Layer 5 of a small transformer language model trained on English Wikipedia (9 layers, counted from 0, width 128).
A neuron's activation on a vector x is squared ReLU(weights . x), where the dot is the dot product.

Input weights of the MLP neurons that the questions are about. A number n stands for (n - 128) times 0.0081.
n10: 144, 106, 91, 130, 169, 196, 115, 114, 151, 75, 154, 125, 116, 124, 170, 139, 132, 132, 88, 104, 125, 126, 143, 108, 98, 171, 76, 80, 149, 117, 154, 135, 85, 131, 143, 182, 106, 117, 107, 139, 134, 102, 175, 85, 132, 142, 159, 56, 118, 133, 143, 94, 117, 133, 136, 110, 101, 105, 116, 108, 176, 137, 143, 111, 157, 183, 140, 182, 128, 100, 110, 118, 118, 120, 59, 162, 119, 161, 146, 125, 160, 155, 84, 164, 187, 144, 106, 164, 173, 150, 140, 160, 84, 147, 131, 125, 146, 160, 83, 94, 132, 123, 161, 138, 100, 143, 110, 162, 102, 131, 143, 152, 104, 130, 95, 96, 82, 95, 146, 123, 172, 118, 131, 72, 115, 124, 126, 154
n22: 91, 192, 141, 98, 109, 121, 139, 131, 134, 132, 131, 139, 101, 93, 72, 87, 112, 153, 152, 85, 190, 126, 96, 69, 144, 142, 163, 182, 161, 157, 141, 157, 111, 123, 137, 116, 80, 126, 141, 193, 98, 84, 121, 103, 158, 123, 138, 108, 156, 109, 117, 173, 109, 141, 125, 133, 179, 87, 98, 160, 157, 125, 82, 50, 122, 141, 135, 108, 71, 170, 168, 152, 170, 85, 123, 108, 148, 124, 118, 128, 150, 169, 152, 150, 187, 147, 139, 104, 169, 103, 180, 148, 118, 129, 87, 143, 171, 172, 151, 132, 161, 117, 105, 141, 108, 122, 170, 185, 121, 107, 119, 133, 87, 118, 141, 129, 147, 163, 138, 164, 154, 88, 124, 107, 177, 131, 138, 91
n23: 117, 165, 106, 164, 173, 129, 148, 156, 104, 157, 65, 127, 149, 152, 155, 119, 103, 153, 135, 133, 113, 173, 76, 127, 88, 147, 101, 141, 140, 121, 176, 136, 105, 111, 158, 195, 106, 100, 138, 106, 145, 116, 148, 122, 129, 133, 155, 160, 153, 105, 68, 131, 120, 85, 124, 109, 135, 132, 118, 90, 114, 113, 108, 135, 95, 136, 109, 105, 133, 145, 87, 120, 100, 185, 119, 137, 161, 110, 166, 150, 79, 149, 87, 108, 119, 93, 153, 108, 167, 156, 113, 97, 106, 99, 148, 144, 62, 102, 69, 142, 136, 125, 134, 75, 62, 163, 130, 107, 102, 135, 100, 140, 87, 126, 97, 136, 66, 126, 76, 93, 94, 140, 105, 165, 157, 128, 105, 156
n36: 139, 94, 94, 102, 115, 86, 98, 117, 38, 181, 97, 108, 137, 160, 159, 130, 133, 77, 116, 131, 151, 161, 133, 134, 126, 163, 132, 143, 59, 147, 169, 150, 135, 118, 172, 125, 162, 144, 108, 135, 189, 157, 193, 127, 132, 170, 177, 180, 88, 135, 198, 159, 65, 103, 97, 107, 117, 105, 116, 107, 136, 119, 111, 102, 154, 92, 151, 114, 154, 187, 124, 55, 106, 113, 143, 101, 105, 142, 76, 137, 152, 143, 118, 197, 137, 128, 119, 106, 167, 145, 114, 115, 104, 127, 168, 180, 75, 97, 132, 157, 152, 122, 149, 168, 100, 112, 154, 129, 157, 90, 137, 132, 143, 157, 176, 136, 111, 148, 119, 76, 116, 117, 158, 164, 189, 107, 175, 132
n80: 111, 176, 166, 123, 145, 101, 124, 104, 107, 109, 116, 147, 130, 74, 111, 111, 137, 129, 82, 124, 132, 174, 140, 109, 93, 112, 151, 157, 140, 98, 111, 66, 92, 123, 108, 152, 70, 102, 139, 99, 131, 153, 84, 121, 152, 151, 88, 100, 102, 58, 128, 140, 130, 102, 143, 150, 146, 122, 80, 129, 91, 164, 136, 171, 157, 164, 143, 116, 198, 146, 89, 142, 153, 126, 141, 186, 145, 128, 108, 156, 129, 112, 160, 91, 91, 139, 125, 162, 130, 97, 103, 104, 84, 158, 136, 93, 162, 201, 98, 60, 181, 55, 172, 121, 122, 176, 110, 72, 110, 84, 104, 115, 59, 86, 105, 107, 163, 59, 88, 110, 161, 182, 124, 100, 140, 120, 148, 135
n128: 92, 153, 109, 125, 156, 69, 176, 129, 176, 160, 136, 121, 193, 113, 164, 132, 150, 154, 115, 151, 111, 181, 134, 128, 165, 146, 132, 89, 148, 78, 119, 109, 93, 122, 90, 172, 227, 120, 146, 93, 86, 157, 95, 139, 141, 138, 121, 55, 134, 102, 123, 144, 138, 120, 119, 157, 196, 158, 109, 150, 108, 87, 155, 114, 168, 104, 110, 180, 156, 169, 95, 149, 137, 127, 104, 122, 115, 142, 124, 113, 93, 99, 73, 149, 98, 128, 134, 127, 155, 80, 110, 153, 125, 91, 89, 119, 110, 131, 103, 168, 108, 139, 157, 118, 124, 136, 127, 216, 174, 146, 139, 110, 162, 137, 145, 92, 134, 166, 90, 147, 97, 133, 168, 145, 76, 112, 140, 149
n257: 77, 186, 141, 127, 160, 125, 125, 142, 59, 122, 166, 152, 158, 106, 132, 146, 58, 152, 140, 162, 110, 115, 108, 156, 78, 69, 129, 133, 103, 172, 171, 186, 136, 94, 145, 137, 169, 141, 163, 115, 126, 145, 169, 102, 114, 114, 156, 100, 92, 134, 142, 153, 135, 66, 132, 155, 190, 99, 116, 82, 96, 116, 103, 112, 125, 136, 148, 135, 108, 176, 145, 196, 115, 191, 194, 61, 69, 113, 123, 146, 182, 152, 139, 145, 168, 187, 115, 180, 86, 149, 110, 124, 143, 186, 161, 129, 171, 117, 116, 155, 130, 130, 106, 110, 132, 126, 141, 137, 171, 123, 112, 144, 149, 104, 160, 81, 75, 194, 150, 144, 114, 91, 159, 56, 131, 88, 168, 143
n334: 102, 157, 159, 142, 130, 162, 172, 59, 126, 178, 155, 135, 130, 131, 129, 107, 129, 172, 102, 133, 107, 74, 77, 43, 132, 113, 131, 137, 161, 133, 133, 95, 163, 176, 103, 116, 63, 80, 68, 127, 111, 80, 96, 115, 178, 118, 124, 87, 116, 89, 156, 129, 52, 93, 91, 133, 176, 104, 103, 81, 158, 153, 116, 112, 149, 174, 107, 118, 133, 89, 110, 124, 135, 94, 81, 153, 98, 141, 73, 76, 160, 96, 62, 121, 126, 130, 57, 130, 60, 114, 160, 136, 136, 140, 179, 161, 160, 126, 64, 117, 128, 120, 159, 137, 182, 139, 107, 217, 118, 145, 63, 140, 111, 124, 135, 100, 111, 118, 145, 117, 104, 134, 167, 113, 104, 139, 162, 113
n356: 166, 142, 165, 155, 168, 111, 121, 106, 137, 112, 132, 143, 149, 131, 152, 123, 111, 159, 153, 101, 84, 126, 118, 145, 117, 165, 82, 112, 151, 107, 131, 152, 110, 150, 143, 178, 136, 178, 92, 169, 116, 118, 85, 135, 130, 176, 136, 102, 124, 126, 143, 112, 165, 180, 133, 106, 128, 144, 140, 93, 127, 141, 52, 134, 129, 192, 113, 126, 113, 157, 129, 104, 133, 96, 109, 150, 126, 135, 124, 103, 143, 147, 151, 120, 119, 176, 147, 173, 128, 171, 124, 164, 88, 186, 172, 117, 99, 166, 80, 127, 117, 145, 155, 126, 153, 119, 146, 168, 135, 112, 133, 184, 93, 129, 117, 101, 118, 113, 92, 151, 110, 133, 153, 107, 136, 117, 112, 143
n395: 137, 128, 196, 104, 147, 127, 170, 152, 140, 196, 109, 123, 117, 153, 155, 84, 139, 143, 162, 133, 123, 151, 67, 124, 125, 153, 126, 85, 77, 179, 127, 109, 125, 153, 122, 97, 80, 141, 105, 96, 135, 106, 145, 126, 163, 138, 111, 117, 173, 189, 131, 71, 86, 140, 153, 165, 113, 94, 140, 138, 91, 94, 169, 172, 107, 101, 117, 148, 113, 113, 89, 125, 176, 128, 125, 181, 103, 92, 144, 98, 125, 143, 150, 148, 145, 179, 157, 144, 58, 129, 187, 135, 123, 128, 120, 155, 166, 149, 135, 148, 122, 144, 79, 179, 171, 121, 116, 108, 132, 144, 175, 117, 134, 88, 122, 162, 124, 158, 100, 135, 114, 58, 93, 147, 95, 91, 196, 169
n415: 76, 83, 120, 68, 117, 134, 83, 92, 137, 146, 154, 167, 122, 120, 135, 144, 89, 166, 111, 128, 188, 158, 134, 54, 149, 172, 57, 157, 111, 196, 133, 166, 125, 121, 102, 153, 167, 127, 119, 97, 73, 79, 177, 150, 155, 132, 179, 205, 176, 101, 117, 187, 117, 138, 129, 171, 116, 137, 116, 127, 73, 124, 104, 134, 143, 119, 105, 135, 145, 159, 104, 92, 106, 149, 91, 96, 83, 146, 177, 111, 120, 111, 141, 130, 106, 162, 140, 73, 129, 171, 128, 67, 173, 153, 108, 137, 84, 126, 187, 169, 98, 148, 137, 124, 125, 114, 95, 103, 49, 154, 65, 163, 152, 173, 121, 152, 94, 160, 175, 102, 86, 149, 167, 146, 149, 63, 110, 104
n435: 135, 165, 147, 165, 168, 111, 122, 49, 103, 154, 124, 153, 167, 109, 52, 90, 132, 186, 123, 151, 67, 223, 167, 75, 79, 135, 119, 235, 136, 129, 160, 138, 72, 63, 174, 145, 238, 97, 161, 205, 69, 130, 111, 43, 155, 84, 197, 104, 209, 115, 109, 78, 188, 117, 186, 101, 70, 84, 127, 110, 226, 148, 80, 117, 123, 147, 158, 150, 7, 67, 146, 90, 110, 121, 131, 239, 166, 121, 125, 19, 192, 135, 175, 117, 75, 104, 102, 99, 70, 78, 79, 110, 100, 119, 132, 113, 108, 116, 119, 219, 169, 91, 157, 72, 151, 81, 152, 90, 181, 129, 174, 90, 131, 119, 156, 165, 149, 107, 157, 169, 167, 180, 161, 211, 161, 128, 96, 227
n440: 106, 114, 155, 78, 111, 124, 163, 118, 126, 126, 95, 104, 108, 143, 96, 146, 153, 158, 166, 106, 135, 114, 147, 107, 98, 111, 151, 126, 125, 142, 119, 151, 130, 172, 130, 162, 174, 152, 128, 95, 161, 86, 82, 124, 135, 194, 119, 110, 105, 127, 87, 81, 127, 132, 100, 139, 163, 129, 158, 83, 175, 129, 128, 151, 162, 148, 109, 139, 183, 119, 112, 129, 89, 106, 129, 167, 117, 196, 139, 104, 120, 128, 101, 151, 120, 48, 133, 89, 90, 138, 131, 137, 139, 115, 105, 138, 135, 98, 112, 134, 125, 142, 132, 173, 128, 178, 91, 142, 138, 144, 143, 119, 95, 127, 122, 123, 133, 109, 140, 114, 141, 151, 162, 163, 123, 87, 158, 110
n441: 163, 135, 147, 89, 136, 150, 136, 91, 104, 81, 163, 158, 173, 161, 49, 91, 59, 142, 85, 140, 134, 134, 141, 128, 133, 109, 191, 142, 145, 107, 108, 102, 103, 116, 159, 116, 128, 151, 115, 151, 145, 126, 152, 110, 208, 126, 119, 100, 118, 171, 124, 114, 141, 113, 91, 65, 118, 135, 171, 100, 104, 106, 137, 152, 166, 148, 117, 59, 79, 130, 111, 114, 128, 113, 124, 129, 105, 88, 75, 176, 179, 96, 131, 141, 172, 108, 119, 159, 142, 165, 105, 110, 145, 123, 180, 132, 179, 182, 129, 136, 89, 92, 139, 123, 114, 95, 143, 43, 140, 117, 163, 142, 108, 156, 143, 126, 113, 105, 105, 147, 170, 94, 118, 125, 135, 104, 146, 137
n480: 170, 75, 115, 185, 129, 176, 80, 147, 123, 142, 128, 139, 86, 96, 88, 103, 74, 120, 152, 159, 130, 157, 138, 147, 147, 140, 101, 111, 173, 155, 114, 174, 161, 123, 122, 100, 118, 105, 119, 141, 122, 78, 155, 116, 116, 193, 192, 142, 128, 132, 127, 129, 156, 150, 112, 174, 189, 158, 69, 121, 103, 103, 144, 164, 155, 134, 119, 99, 142, 180, 149, 135, 116, 220, 152, 117, 106, 106, 122, 82, 110, 147, 125, 125, 85, 85, 84, 161, 94, 110, 147, 82, 160, 144, 159, 167, 111, 116, 130, 80, 133, 61, 62, 105, 126, 116, 100, 72, 135, 90, 169, 101, 136, 155, 95, 97, 101, 157, 158, 144, 175, 131, 115, 173, 152, 149, 117, 141
n481: 148, 83, 124, 71, 145, 127, 204, 129, 98, 199, 135, 107, 116, 99, 145, 117, 113, 100, 87, 106, 132, 162, 106, 150, 122, 93, 138, 125, 129, 167, 106, 180, 69, 115, 131, 156, 154, 118, 113, 172, 138, 90, 164, 103, 72, 170, 177, 191, 135, 100, 111, 96, 126, 129, 93, 147, 142, 157, 85, 137, 108, 69, 113, 144, 140, 157, 139, 148, 136, 182, 45, 200, 161, 182, 170, 191, 150, 90, 55, 178, 162, 106, 177, 99, 179, 177, 102, 137, 115, 104, 86, 92, 124, 153, 153, 109, 139, 171, 182, 108, 92, 110, 127, 164, 101, 153, 152, 71, 124, 161, 169, 147, 38, 157, 135, 149, 182, 177, 110, 155, 163, 155, 102, 89, 162, 143, 139, 197
n499: 178, 112, 122, 58, 132, 132, 89, 88, 130, 238, 126, 138, 96, 170, 73, 91, 113, 102, 169, 123, 212, 145, 104, 177, 107, 105, 185, 162, 148, 140, 155, 155, 142, 143, 128, 77, 137, 141, 133, 145, 127, 98, 131, 132, 142, 98, 165, 96, 113, 144, 75, 140, 141, 86, 106, 161, 135, 73, 78, 112, 135, 174, 135, 147, 203, 143, 69, 138, 101, 97, 106, 126, 166, 89, 147, 102, 113, 132, 109, 123, 134, 128, 120, 120, 99, 143, 155, 133, 52, 143, 149, 197, 142, 99, 124, 138, 129, 156, 170, 109, 179, 142, 80, 145, 182, 151, 97, 141, 170, 99, 128, 103, 97, 182, 122, 130, 103, 124, 148, 160, 143, 159, 128, 172, 124, 191, 171, 164

Each question shows a token from some text and the vector x that enters the MLP there. A number n stands for (n - 128) times 0.036.

"an": 148, 119, 108, 127, 124, 168, 129, 135, 129, 119, 134, 137, 103, 121, 136, 137, 141, 125, 139, 86, 91, 138, 123, 145, 122, 61, 120, 129, 93, 104, 131, 156, 113, 146, 154, 150, 101, 159, 110, 97, 142, 164, 131, 132, 110, 140, 87, 121, 149, 93, 136, 121, 133, 111, 120, 115, 122, 107, 129, 124, 66, 173, 84, 123, 131, 120, 136, 145, 151, 89, 131, 128, 146, 116, 156, 167, 146, 183, 115, 125, 107, 111, 153, 128, 157, 136, 128, 108, 127, 123, 143, 130, 176, 65, 127, 119, 117, 114, 82, 129, 113, 97, 121, 104, 126, 147, 159, 120, 110, 168, 88, 104, 113, 157, 108, 93, 114, 155, 144, 145, 121, 144, 151, 122, 55, 145, 106, 118
Which neuron lights up most? n440

"ist": 140, 150, 108, 109, 115, 156, 100, 142, 124, 123, 147, 128, 130, 101, 175, 119, 127, 134, 150, 103, 108, 131, 127, 148, 134, 76, 130, 112, 146, 102, 70, 152, 102, 145, 135, 104, 98, 171, 108, 100, 143, 174, 152, 133, 103, 156, 101, 116, 149, 71, 152, 120, 139, 155, 89, 138, 133, 77, 140, 95, 66, 147, 118, 134, 122, 99, 156, 124, 138, 115, 136, 142, 136, 131, 115, 144, 138, 177, 134, 157, 112, 125, 123, 108, 154, 131, 89, 113, 115, 110, 126, 103, 168, 99, 111, 101, 114, 135, 138, 123, 123, 111, 103, 95, 120, 135, 171, 126, 141, 150, 118, 140, 156, 164, 129, 73, 125, 137, 105, 115, 99, 154, 114, 114, 101, 121, 124, 121
Which three neurons fire most, strongest first? n128, n80, n257

" re": 168, 90, 106, 108, 125, 167, 118, 122, 115, 129, 135, 149, 122, 120, 135, 127, 112, 123, 125, 115, 91, 158, 107, 137, 122, 75, 90, 129, 107, 71, 132, 137, 102, 167, 142, 135, 123, 173, 88, 121, 106, 126, 145, 148, 115, 126, 62, 126, 129, 90, 162, 94, 146, 93, 139, 124, 158, 101, 126, 119, 150, 159, 109, 151, 124, 115, 181, 106, 121, 103, 153, 109, 128, 139, 149, 157, 126, 176, 117, 127, 97, 134, 138, 109, 118, 120, 130, 109, 152, 113, 104, 136, 188, 83, 102, 88, 136, 117, 126, 109, 118, 111, 67, 87, 118, 94, 148, 133, 112, 133, 136, 123, 100, 149, 140, 110, 95, 129, 120, 169, 112, 137, 98, 124, 105, 149, 126, 111
Which neuron fires most, and how strongly? n480, at about 1.3

" ": 135, 104, 120, 121, 139, 136, 115, 134, 100, 113, 99, 112, 144, 119, 162, 141, 128, 118, 120, 86, 108, 125, 99, 169, 137, 102, 87, 111, 133, 99, 117, 140, 91, 173, 157, 122, 106, 172, 104, 125, 133, 177, 134, 173, 159, 102, 119, 130, 136, 104, 153, 129, 148, 112, 129, 115, 141, 120, 158, 114, 135, 170, 125, 130, 123, 128, 161, 107, 131, 117, 143, 109, 145, 134, 141, 150, 144, 127, 141, 108, 107, 135, 138, 121, 153, 116, 119, 113, 145, 105, 98, 130, 233, 134, 123, 114, 154, 109, 126, 129, 125, 151, 87, 84, 133, 119, 156, 143, 101, 111, 137, 125, 106, 141, 125, 90, 132, 139, 99, 142, 111, 123, 101, 125, 109, 159, 138, 84
Which neuron fires most, and how strongly? n356, at about 1.6

"s": 140, 104, 116, 133, 144, 149, 119, 150, 115, 109, 138, 149, 124, 154, 160, 161, 157, 101, 101, 95, 132, 97, 118, 114, 123, 93, 137, 127, 116, 82, 122, 120, 161, 148, 156, 126, 92, 175, 131, 112, 128, 163, 126, 147, 98, 127, 105, 158, 120, 96, 145, 112, 132, 101, 98, 121, 120, 122, 144, 130, 104, 131, 118, 143, 142, 92, 162, 91, 134, 63, 155, 82, 116, 144, 145, 162, 155, 171, 123, 122, 76, 99, 154, 118, 131, 121, 101, 89, 128, 119, 107, 139, 161, 103, 146, 116, 123, 141, 138, 97, 129, 125, 144, 97, 123, 116, 167, 133, 125, 141, 96, 130, 136, 134, 115, 71, 104, 113, 119, 131, 121, 164, 83, 136, 68, 123, 140, 106
Which neuron fires most, and how strongly? n80, at about 2.3

"art": 171, 147, 119, 118, 123, 170, 71, 142, 128, 107, 126, 135, 98, 96, 137, 135, 137, 108, 122, 96, 79, 104, 114, 126, 140, 91, 131, 111, 154, 97, 106, 159, 120, 138, 138, 117, 80, 159, 106, 116, 101, 146, 118, 145, 160, 118, 78, 140, 132, 117, 168, 103, 112, 140, 105, 104, 129, 81, 139, 139, 102, 145, 137, 137, 112, 100, 114, 162, 148, 108, 161, 150, 116, 122, 147, 142, 132, 186, 134, 126, 107, 138, 172, 127, 164, 126, 121, 99, 115, 115, 143, 139, 181, 96, 96, 100, 136, 126, 116, 135, 118, 99, 92, 87, 130, 134, 162, 136, 141, 164, 119, 110, 135, 190, 117, 85, 164, 162, 143, 143, 111, 138, 122, 114, 96, 140, 131, 104
Which two neurons fire most, strongest first? n22, n334

" A": 160, 107, 107, 110, 133, 148, 131, 119, 122, 111, 137, 137, 122, 138, 158, 123, 135, 120, 120, 74, 130, 96, 122, 159, 149, 84, 89, 112, 124, 114, 138, 180, 106, 164, 142, 166, 105, 190, 107, 119, 133, 152, 137, 182, 131, 132, 94, 118, 115, 84, 147, 120, 139, 134, 139, 106, 141, 97, 130, 106, 137, 152, 93, 112, 119, 130, 155, 134, 110, 103, 152, 94, 124, 126, 133, 175, 135, 168, 150, 122, 120, 139, 160, 129, 157, 133, 122, 82, 130, 129, 134, 153, 172, 114, 130, 117, 139, 155, 128, 103, 123, 123, 76, 95, 132, 126, 166, 151, 129, 109, 113, 117, 116, 166, 124, 73, 113, 138, 123, 144, 111, 133, 141, 103, 98, 155, 118, 106
Which neuron lights up most? n356

"2": 165, 119, 123, 131, 112, 115, 117, 146, 102, 145, 103, 120, 130, 131, 167, 147, 136, 119, 110, 40, 99, 123, 120, 141, 135, 103, 87, 149, 119, 125, 97, 145, 97, 156, 143, 147, 109, 158, 83, 125, 131, 161, 123, 162, 141, 133, 77, 141, 94, 121, 130, 117, 143, 109, 115, 81, 133, 124, 160, 116, 118, 175, 119, 121, 128, 110, 162, 108, 100, 120, 100, 107, 131, 117, 133, 134, 142, 148, 132, 124, 95, 117, 157, 133, 164, 125, 143, 139, 137, 114, 141, 137, 224, 117, 143, 92, 137, 117, 136, 118, 136, 113, 100, 93, 126, 130, 140, 133, 112, 111, 129, 98, 144, 177, 141, 99, 110, 151, 153, 131, 118, 159, 95, 121, 64, 138, 97, 108
Which neuron lights up most? n356

" at": 171, 105, 124, 133, 136, 145, 109, 148, 122, 141, 105, 126, 114, 126, 142, 134, 131, 134, 108, 96, 118, 129, 95, 148, 135, 102, 111, 122, 119, 113, 109, 145, 114, 141, 173, 122, 125, 176, 135, 119, 150, 147, 147, 192, 128, 129, 68, 108, 132, 112, 167, 109, 147, 110, 125, 97, 124, 111, 136, 122, 131, 159, 105, 117, 97, 135, 211, 112, 125, 96, 141, 122, 127, 147, 155, 150, 142, 142, 160, 118, 119, 126, 149, 138, 166, 96, 75, 97, 172, 99, 119, 173, 200, 111, 160, 93, 142, 130, 109, 147, 123, 100, 91, 119, 144, 105, 131, 161, 108, 145, 102, 113, 109, 132, 147, 112, 114, 120, 109, 121, 126, 176, 116, 123, 95, 156, 140, 102
Which neuron fires most, and how strongly? n10, at about 0.39

"'": 151, 140, 111, 117, 112, 142, 114, 158, 100, 127, 128, 140, 114, 137, 171, 163, 139, 110, 135, 83, 92, 132, 123, 152, 137, 75, 123, 123, 98, 75, 127, 154, 139, 146, 145, 127, 114, 155, 118, 102, 121, 136, 116, 127, 160, 112, 76, 95, 130, 95, 175, 114, 124, 127, 130, 90, 117, 111, 134, 101, 120, 135, 87, 137, 139, 114, 156, 123, 129, 137, 134, 68, 134, 157, 152, 139, 155, 160, 139, 129, 118, 134, 152, 99, 120, 140, 135, 117, 110, 134, 107, 131, 205, 66, 125, 136, 106, 152, 156, 99, 135, 111, 85, 130, 107, 107, 160, 112, 129, 104, 100, 81, 135, 188, 119, 89, 134, 124, 112, 121, 124, 165, 121, 125, 108, 148, 140, 125
Which three neurons fire most, strongest first? n36, n499, n80

" |": 154, 126, 122, 126, 118, 136, 123, 141, 107, 123, 117, 127, 130, 133, 183, 125, 152, 128, 128, 73, 102, 115, 94, 157, 129, 94, 108, 141, 114, 120, 88, 154, 122, 165, 145, 125, 96, 202, 157, 93, 119, 151, 128, 154, 139, 116, 124, 127, 103, 96, 158, 134, 135, 102, 129, 94, 143, 140, 128, 129, 101, 187, 136, 114, 125, 98, 152, 135, 105, 110, 115, 104, 110, 153, 138, 132, 161, 139, 155, 108, 123, 114, 116, 132, 149, 134, 151, 117, 120, 114, 109, 152, 227, 105, 133, 124, 138, 102, 110, 122, 130, 116, 96, 112, 128, 129, 158, 152, 125, 111, 116, 72, 112, 149, 142, 102, 114, 123, 136, 150, 103, 149, 115, 121, 118, 125, 89, 88
Which neuron lights up most? n23

"P": 132, 108, 106, 105, 96, 138, 119, 124, 136, 130, 111, 131, 104, 127, 132, 130, 160, 130, 147, 91, 109, 135, 103, 155, 127, 88, 135, 152, 145, 70, 121, 174, 110, 164, 127, 168, 104, 174, 125, 90, 135, 143, 128, 169, 138, 143, 52, 129, 92, 111, 159, 133, 123, 134, 122, 112, 147, 90, 145, 119, 110, 171, 136, 115, 135, 113, 146, 131, 149, 76, 124, 114, 102, 109, 133, 145, 134, 159, 141, 135, 115, 124, 142, 132, 160, 109, 123, 113, 104, 122, 133, 130, 196, 104, 105, 118, 140, 138, 122, 146, 134, 107, 96, 110, 116, 135, 170, 154, 120, 129, 119, 79, 125, 141, 112, 85, 127, 161, 118, 147, 131, 175, 99, 91, 139, 180, 139, 129
Which three neurons fire most, strongest first? n440, n499, n80

"ip": 160, 124, 89, 125, 106, 153, 82, 122, 140, 113, 138, 120, 99, 88, 164, 116, 117, 134, 108, 100, 76, 116, 112, 151, 167, 85, 117, 132, 119, 112, 127, 153, 102, 145, 160, 113, 89, 159, 85, 121, 140, 125, 158, 139, 131, 126, 108, 129, 146, 110, 153, 109, 107, 102, 125, 100, 123, 100, 156, 108, 163, 114, 152, 146, 101, 100, 161, 109, 86, 130, 122, 139, 125, 113, 136, 133, 134, 147, 110, 130, 123, 140, 123, 142, 147, 104, 123, 125, 140, 134, 123, 110, 193, 92, 88, 150, 145, 143, 121, 128, 122, 123, 61, 124, 155, 128, 174, 129, 122, 150, 109, 98, 154, 168, 104, 93, 150, 134, 96, 126, 111, 137, 121, 98, 135, 159, 97, 123
Which neuron lights up most? n441

"h": 149, 77, 105, 99, 108, 125, 111, 133, 93, 122, 113, 111, 118, 155, 136, 156, 136, 104, 115, 92, 130, 101, 130, 141, 139, 89, 113, 138, 73, 110, 111, 131, 111, 125, 161, 119, 118, 170, 104, 111, 116, 159, 141, 183, 148, 138, 69, 153, 110, 103, 141, 148, 139, 130, 154, 88, 140, 93, 144, 145, 144, 147, 143, 97, 106, 99, 171, 112, 122, 96, 137, 89, 112, 156, 146, 139, 139, 152, 130, 129, 103, 144, 143, 121, 117, 116, 118, 115, 115, 117, 127, 135, 201, 91, 134, 112, 124, 124, 134, 92, 112, 111, 87, 107, 115, 121, 197, 142, 120, 134, 116, 120, 129, 161, 151, 103, 124, 145, 153, 143, 133, 158, 107, 133, 151, 179, 139, 94
Which neuron fires most, and how strongly? n36, at about 16

"|": 161, 125, 126, 137, 124, 143, 112, 133, 112, 134, 126, 133, 120, 124, 145, 119, 134, 131, 119, 95, 112, 131, 98, 139, 137, 109, 113, 139, 111, 127, 72, 178, 99, 166, 144, 131, 125, 189, 131, 96, 103, 156, 131, 151, 159, 107, 111, 124, 130, 97, 146, 99, 123, 123, 142, 96, 123, 131, 130, 134, 146, 179, 120, 119, 110, 114, 165, 125, 115, 96, 133, 138, 124, 150, 141, 149, 147, 152, 153, 122, 138, 121, 136, 138, 159, 149, 135, 109, 124, 110, 112, 159, 225, 96, 114, 99, 133, 118, 136, 143, 134, 120, 89, 91, 130, 112, 180, 133, 117, 118, 123, 66, 122, 167, 134, 94, 109, 149, 131, 148, 91, 140, 96, 137, 101, 134, 104, 105
Which neuron lights up most? n435

"f": 117, 123, 105, 120, 136, 159, 121, 145, 104, 104, 173, 131, 121, 136, 139, 126, 113, 96, 103, 131, 143, 121, 103, 147, 143, 76, 132, 131, 137, 63, 140, 164, 141, 144, 144, 100, 96, 166, 116, 81, 128, 141, 156, 179, 163, 162, 100, 156, 140, 106, 123, 100, 163, 126, 130, 118, 144, 102, 147, 138, 124, 145, 118, 116, 128, 91, 166, 110, 156, 133, 113, 87, 128, 155, 138, 129, 169, 153, 123, 127, 135, 155, 155, 115, 161, 158, 87, 131, 124, 137, 139, 142, 185, 80, 133, 143, 154, 118, 135, 107, 126, 107, 98, 71, 147, 110, 135, 137, 115, 130, 125, 129, 131, 166, 118, 99, 142, 140, 104, 133, 117, 165, 132, 137, 98, 180, 121, 70
Which three neurons fire most, strongest first? n480, n441, n499

"b": 99, 115, 124, 110, 125, 133, 114, 89, 149, 112, 173, 131, 134, 118, 147, 130, 171, 110, 117, 83, 69, 112, 125, 132, 103, 87, 93, 147, 104, 105, 107, 177, 110, 139, 162, 136, 64, 159, 101, 109, 152, 153, 128, 120, 135, 130, 84, 112, 117, 110, 144, 105, 127, 126, 82, 142, 157, 81, 129, 115, 94, 133, 106, 138, 113, 86, 146, 156, 149, 114, 165, 118, 122, 110, 158, 156, 159, 167, 129, 138, 114, 124, 151, 117, 109, 124, 101, 106, 141, 103, 123, 115, 195, 109, 126, 116, 119, 123, 98, 120, 113, 115, 124, 126, 139, 131, 156, 120, 131, 130, 127, 120, 150, 159, 127, 100, 121, 151, 135, 145, 116, 143, 116, 146, 72, 143, 119, 111
Which neuron lights up most? n334

"ak": 135, 155, 131, 125, 108, 109, 129, 116, 130, 135, 117, 119, 146, 133, 134, 127, 134, 141, 118, 80, 67, 107, 123, 144, 134, 93, 125, 102, 108, 128, 118, 126, 88, 132, 162, 140, 73, 209, 149, 123, 108, 165, 155, 166, 131, 118, 64, 102, 130, 104, 128, 137, 133, 117, 132, 124, 146, 73, 143, 111, 72, 155, 115, 127, 88, 77, 196, 113, 146, 108, 131, 135, 135, 140, 131, 136, 132, 148, 133, 120, 101, 142, 170, 129, 165, 132, 132, 102, 116, 111, 120, 137, 178, 127, 113, 109, 127, 120, 120, 124, 130, 123, 93, 101, 134, 112, 146, 150, 139, 158, 96, 120, 145, 172, 112, 71, 135, 153, 108, 154, 118, 114, 97, 131, 136, 140, 123, 107
Which three neurons fire most, strongest first? n257, n395, n22

"g": 141, 132, 92, 146, 144, 158, 126, 118, 157, 134, 119, 148, 101, 117, 177, 143, 129, 127, 110, 83, 70, 132, 124, 135, 122, 97, 125, 134, 89, 72, 112, 195, 136, 132, 158, 124, 76, 144, 112, 109, 146, 201, 99, 133, 134, 115, 105, 128, 151, 96, 166, 111, 124, 155, 124, 150, 131, 71, 121, 155, 104, 150, 105, 133, 127, 98, 160, 152, 124, 102, 134, 108, 133, 132, 154, 140, 120, 166, 105, 133, 103, 125, 168, 122, 102, 135, 118, 91, 120, 124, 161, 129, 174, 106, 99, 124, 139, 132, 127, 116, 121, 115, 127, 124, 123, 128, 172, 140, 89, 146, 97, 121, 130, 164, 124, 106, 129, 148, 135, 118, 98, 141, 146, 104, 90, 145, 113, 115
Which neuron fires most, and how strongly? n334, at about 1.3

"od": 139, 110, 126, 144, 95, 82, 85, 114, 121, 136, 132, 132, 124, 112, 138, 116, 119, 140, 78, 108, 99, 112, 140, 144, 141, 102, 142, 120, 91, 95, 116, 153, 133, 139, 155, 155, 126, 138, 83, 122, 112, 157, 143, 168, 159, 144, 85, 135, 154, 113, 162, 109, 126, 114, 134, 122, 143, 83, 109, 117, 108, 114, 127, 127, 112, 97, 135, 99, 110, 107, 150, 121, 139, 131, 139, 112, 130, 192, 152, 125, 97, 158, 147, 113, 141, 99, 142, 109, 159, 84, 117, 116, 147, 102, 92, 131, 156, 131, 123, 134, 118, 100, 111, 97, 131, 119, 189, 162, 118, 129, 84, 115, 102, 146, 125, 74, 131, 169, 105, 135, 109, 154, 100, 133, 122, 121, 129, 111
Which neuron lights up most? n128